Layer 8 of a small transformer language model trained on English Wikipedia (22 layers, counted from 0, width 128).
Take only the direct path to the model's output, skipping the later layers: a vector added to the residual stream pushes a token's score in proportion to its dot product with that token's output vector.

Output vectors of the tokens that the questions are about. A number n stands for n times 0.0094.
" Fran": -14 -52 -28 -2 8 -10 10 11 -17 4 32 6 -10 39 -55 10 15 -6 -5 -12 -21 6 -16 44 -20 -25 -8 -11 -24 48 -24 -5 9 14 26 -23 -39 5 -21 -30 12 -17 29 -11 11 -1 -6 39 2 4 31 -1 -8 -49 61 -1 21 -1 44 -21 -11 16 23 -55 -42 -28 48 7 0 19 17 -20 39 9 32 -23 5 22 -31 3 12 -4 -14 -27 5 25 23 11 6 1 -7 34 -8 -9 28 -22 -32 -22 -3 14 38 25 -47 52 17 -7 32 15 42 -13 -25 -9 -4 11 15 13 -4 1 19 19 43 -28 28 -10 11 -56 9 9
"any": -62 -10 1 7 27 33 -21 44 20 33 -9 1 23 10 58 -23 -49 -32 9 -4 -4 6 3 -28 -4 -8 36 18 38 -1 -18 17 8 -46 -19 52 7 -34 11 12 35 11 37 -12 -4 -13 -7 62 -8 23 11 43 -11 23 33 47 18 -24 -19 14 31 3 -31 -23 69 -66 -6 38 1 -6 17 -9 -45 -44 -19 37 44 10 -35 15 2 -45 8 -35 4 54 -8 -24 41 28 39 -2 -66 -81 84 3 29 2 34 27 -51 -54 -30 -1 13 -10 14 -12 -42 0 -37 35 12 -17 -18 7 44 0 63 1 1 37 25 -27 13 -17 -52 -9
" play": 18 36 48 -1 -8 29 -16 -19 -22 -22 18 16 -45 37 -16 -38 5 -12 5 -9 6 52 9 2 -13 13 -20 -16 1 -14 -23 -35 13 -23 13 -7 -23 -6 -11 5 22 30 -15 -11 20 -11 3 18 56 39 32 -31 27 5 22 19 -3 28 2 -11 -47 47 16 -13 -3 44 2 -2 0 20 -20 40 15 7 2 40 9 53 1 -12 -39 23 23 -34 -20 34 -32 7 32 -14 45 46 -24 -10 -13 -20 -23 -73 -30 -15 -30 -28 -29 46 11 -4 44 -36 -10 -66 27 -24 27 25 -11 5 -38 33 -43 21 10 -68 26 -6 -6 35 32 -4
" to": -32 35 12 -3 24 34 -14 -12 27 20 -13 9 -33 -25 5 3 -17 35 9 15 21 35 -37 24 -13 17 -1 -36 -19 -10 -30 -1 7 8 2 30 14 -22 24 23 -6 -5 -2 -35 -34 31 12 21 8 6 2 -43 -54 -6 -6 -38 36 8 37 29 1 16 4 -4 9 13 -17 34 0 34 4 13 28 35 1 35 -42 10 0 1 -30 1 -27 -18 -11 -20 16 -6 -13 -28 -4 -10 7 21 -30 7 -21 -6 -28 1 45 -25 -12 30 -8 14 1 -5 -1 -1 42 20 8 17 -1 -6 13 -33 -15 -48 2 -10 3 -5 37 -14 -24 3
"red": -2 4 54 95 47 -6 -42 47 -18 -5 26 27 -13 40 -59 42 -36 -18 -7 17 -6 36 46 -35 -64 -66 -9 58 20 -10 18 39 13 -68 10 5 29 3 -12 -71 59 -23 0 -76 30 -12 -43 -11 -35 30 13 25 -25 -15 20 -24 -11 -9 29 7 14 47 15 -67 3 18 -17 -12 0 -10 -24 22 -7 13 -14 -21 -12 -42 -73 25 -8 19 -12 28 4 7 -18 21 -33 45 42 15 -37 1 3 29 22 13 44 9 -47 48 -23 -10 21 -8 -40 -39 -64 -54 47 36 12 32 -25 11 52 -42 12 -1 -40 -2 27 6 14 2 36 11

Each question shows what one neuron of this layer's MLP adds at an activation of 1. A number n stands for n times 0.013.

n86: -19 2 21 1 -2 -9 -3 -1 46 34 3 -2 -10 -14 5 -10 -1 -6 4 -1 -11 -2 -15 -16 1 10 12 -53 3 20 -5 -24 -13 -24 -25 6 -4 4 17 -7 -4 -4 17 5 6 -27 7 1 -23 11 4 -9 -9 -3 -30 26 -6 39 -16 -8 -9 14 0 -37 5 6 13 -7 -16 20 13 -3 1 7 2 2 24 23 7 5 -12 24 10 -10 -5 -13 -7 -27 -9 3 13 -19 44 -13 -34 -4 18 -27 3 -11 -13 -4 1 20 -3 -37 16 -18 -1 -12 5 -5 -14 -33 2 -8 -18 17 -29 -1 -3 14 -7 20 -6 -7 -15 1
Pushed up most: " play"

n191: 7 -11 16 5 -14 -18 -7 29 -2 -6 -15 29 -17 7 -14 1 -2 12 3 -9 -13 -3 -12 -14 -7 -4 16 0 -13 19 8 1 6 4 -10 -29 -16 -3 -7 15 -14 -11 17 -13 -4 -7 -14 0 -14 15 -10 -4 -9 12 3 13 -1 -24 -7 2 -12 -6 20 -28 0 12 3 -23 -7 -2 -12 -15 16 -12 7 22 -8 -41 23 -15 5 -8 -24 1 -2 -3 -22 16 4 7 -21 -14 15 23 4 18 -10 7 25 -16 10 10 2 20 -24 -23 -8 31 0 -13 11 -6 -13 16 3 -2 6 -11 -8 -15 -23 -42 31 14 -19 8 -15 13
Which three tokens does it push up most, strongest first? "red", " Fran", " to"

n186: -2 -11 38 20 28 -2 10 0 1 24 10 -20 1 18 7 14 -11 -8 -13 2 -6 -23 5 -1 -21 8 9 8 11 0 -1 -24 -34 -9 11 -3 6 -12 8 -4 5 -7 -4 -7 5 2 18 9 -11 -13 30 10 3 -5 -3 2 18 -17 18 26 8 -19 0 21 4 -26 30 5 7 -4 3 -2 12 11 4 24 -18 -9 -19 35 -21 42 -6 24 21 9 0 20 2 -7 29 -4 -16 0 40 -24 2 -5 -8 -1 -6 39 17 11 25 3 -7 -2 -36 15 7 2 -38 -2 -49 23 4 14 13 -17 -8 -32 14 5 -2 -22 13 -33
Pushed up most: "red"

n162: -5 12 11 8 -1 -13 -10 -29 -20 33 4 0 13 -16 12 8 10 -14 -12 -34 31 -1 17 -18 26 -8 -2 8 15 -3 -14 -9 -19 -5 -8 -8 8 -37 -13 -18 -19 6 -3 8 11 -7 -4 12 -23 -11 18 -5 33 9 22 8 -10 7 -9 26 1 3 -7 28 20 -3 -43 3 6 -11 -9 -24 7 -3 -9 -18 10 25 5 12 7 17 14 3 -3 -6 -12 -13 20 -15 2 6 -7 15 29 -26 9 -19 15 16 2 2 22 -1 25 37 3 -3 -8 23 -23 33 30 -3 16 0 3 38 5 8 -22 -13 9 -11 -9 -8 13 4
Pushed up most: "any"

n166: 25 14 -3 -17 3 6 9 24 2 2 -9 -4 22 -13 -12 8 -27 25 -21 -4 1 22 -23 -5 5 15 5 16 -43 4 4 2 11 12 21 -6 2 -7 -33 -9 -15 27 -30 -18 -10 40 0 -40 14 6 4 9 0 6 -4 16 -3 -20 23 35 -5 20 21 -4 -10 21 17 -8 -7 -2 -15 -5 6 32 1 8 8 -16 -27 19 19 37 -4 -6 4 30 7 -2 -24 28 -11 -11 7 18 -49 -10 4 -18 10 -4 -12 -4 3 12 -15 -2 5 20 9 -1 -7 -8 13 -6 2 12 -16 -10 -17 13 28 -2 6 44 19 -1 -15 -7
Pushed up most: " to"

n73: -22 -26 -23 20 7 -1 -14 24 9 4 41 -20 8 6 -10 4 15 -3 -3 3 -7 -6 -14 10 -2 -32 8 -30 8 17 -3 -4 6 25 -21 5 -3 -21 -17 -41 -22 -4 35 8 -12 -15 1 -8 -24 10 -8 -5 4 -21 6 -2 16 -26 -5 2 -11 -16 -1 -5 -11 -8 -24 4 -9 26 -21 -19 -10 -2 -12 -26 -17 2 -15 -5 -28 -2 3 4 -5 25 -9 4 -6 -19 7 -15 -17 12 0 -3 -15 -10 -6 3 -12 10 15 3 9 -9 9 14 6 -13 21 0 -8 -14 36 14 -21 -14 -8 -8 -7 -24 7 -23 -14 16 67 -17
Which two tokens does it push up most, strongest first? " Fran", "red"

n181: -17 4 0 -10 -15 -9 5 -10 -14 -3 15 -12 -5 -16 15 -12 1 16 16 -11 -2 26 -9 22 19 -19 6 -11 -24 -4 -17 2 10 3 5 -6 3 -10 5 18 16 3 -4 10 -12 21 -10 10 4 -19 8 3 -1 -7 -17 -21 7 -4 -3 -9 -10 -12 -3 6 -9 12 -3 -30 11 23 15 -9 -10 3 -4 0 -17 14 -1 -5 -11 -26 -17 7 -9 3 14 -33 -7 24 -1 11 -11 -6 -27 8 -17 26 6 2 -27 -11 -6 3 -8 -28 15 1 6 -13 -25 -14 21 13 7 -15 4 -6 -9 -16 15 -10 -5 -17 -16 10 8 -4
Pushed up most: " to"

n77: -23 -11 15 -7 14 -2 -3 8 -7 -2 -11 4 -14 -27 -8 -14 4 -4 9 0 -22 21 4 17 -3 11 10 3 -9 -12 -21 -6 -21 -15 18 7 17 4 16 18 5 10 5 32 9 -6 4 -3 0 -28 -12 -7 -29 1 -13 5 13 32 -19 -20 -23 3 12 -10 12 25 18 -39 15 20 19 -6 -2 14 11 2 9 -19 -12 -10 -3 4 -14 -4 12 -18 0 4 -20 -3 3 7 10 4 29 -19 4 4 21 13 -15 2 1 7 20 -12 -24 4 0 -21 0 7 24 -17 0 -31 5 -29 -14 -9 17 10 6 32 -26 -27 4 26
Which three tokens does it push up most, strongest first? " to", "red", " Fran"

n103: 12 5 -7 -18 -1 7 -4 12 10 -2 0 -19 11 8 -9 0 17 -6 1 -1 10 14 23 -16 19 -3 10 -13 22 -25 -16 15 2 1 4 -2 -14 3 -4 3 -5 -7 -9 9 -8 1 30 -4 12 0 -23 -3 -19 7 31 11 -17 21 26 -3 -31 4 33 7 4 6 6 -10 8 10 18 7 2 13 -13 15 -2 -3 5 10 12 -33 21 -14 9 15 -23 -5 -19 0 2 -3 -4 2 16 20 -21 26 -5 15 22 9 -26 -22 2 1 10 18 0 12 -11 17 -3 9 -9 6 14 21 28 -12 9 12 -13 -16 5 23 0 -26
Pushed up most: "any"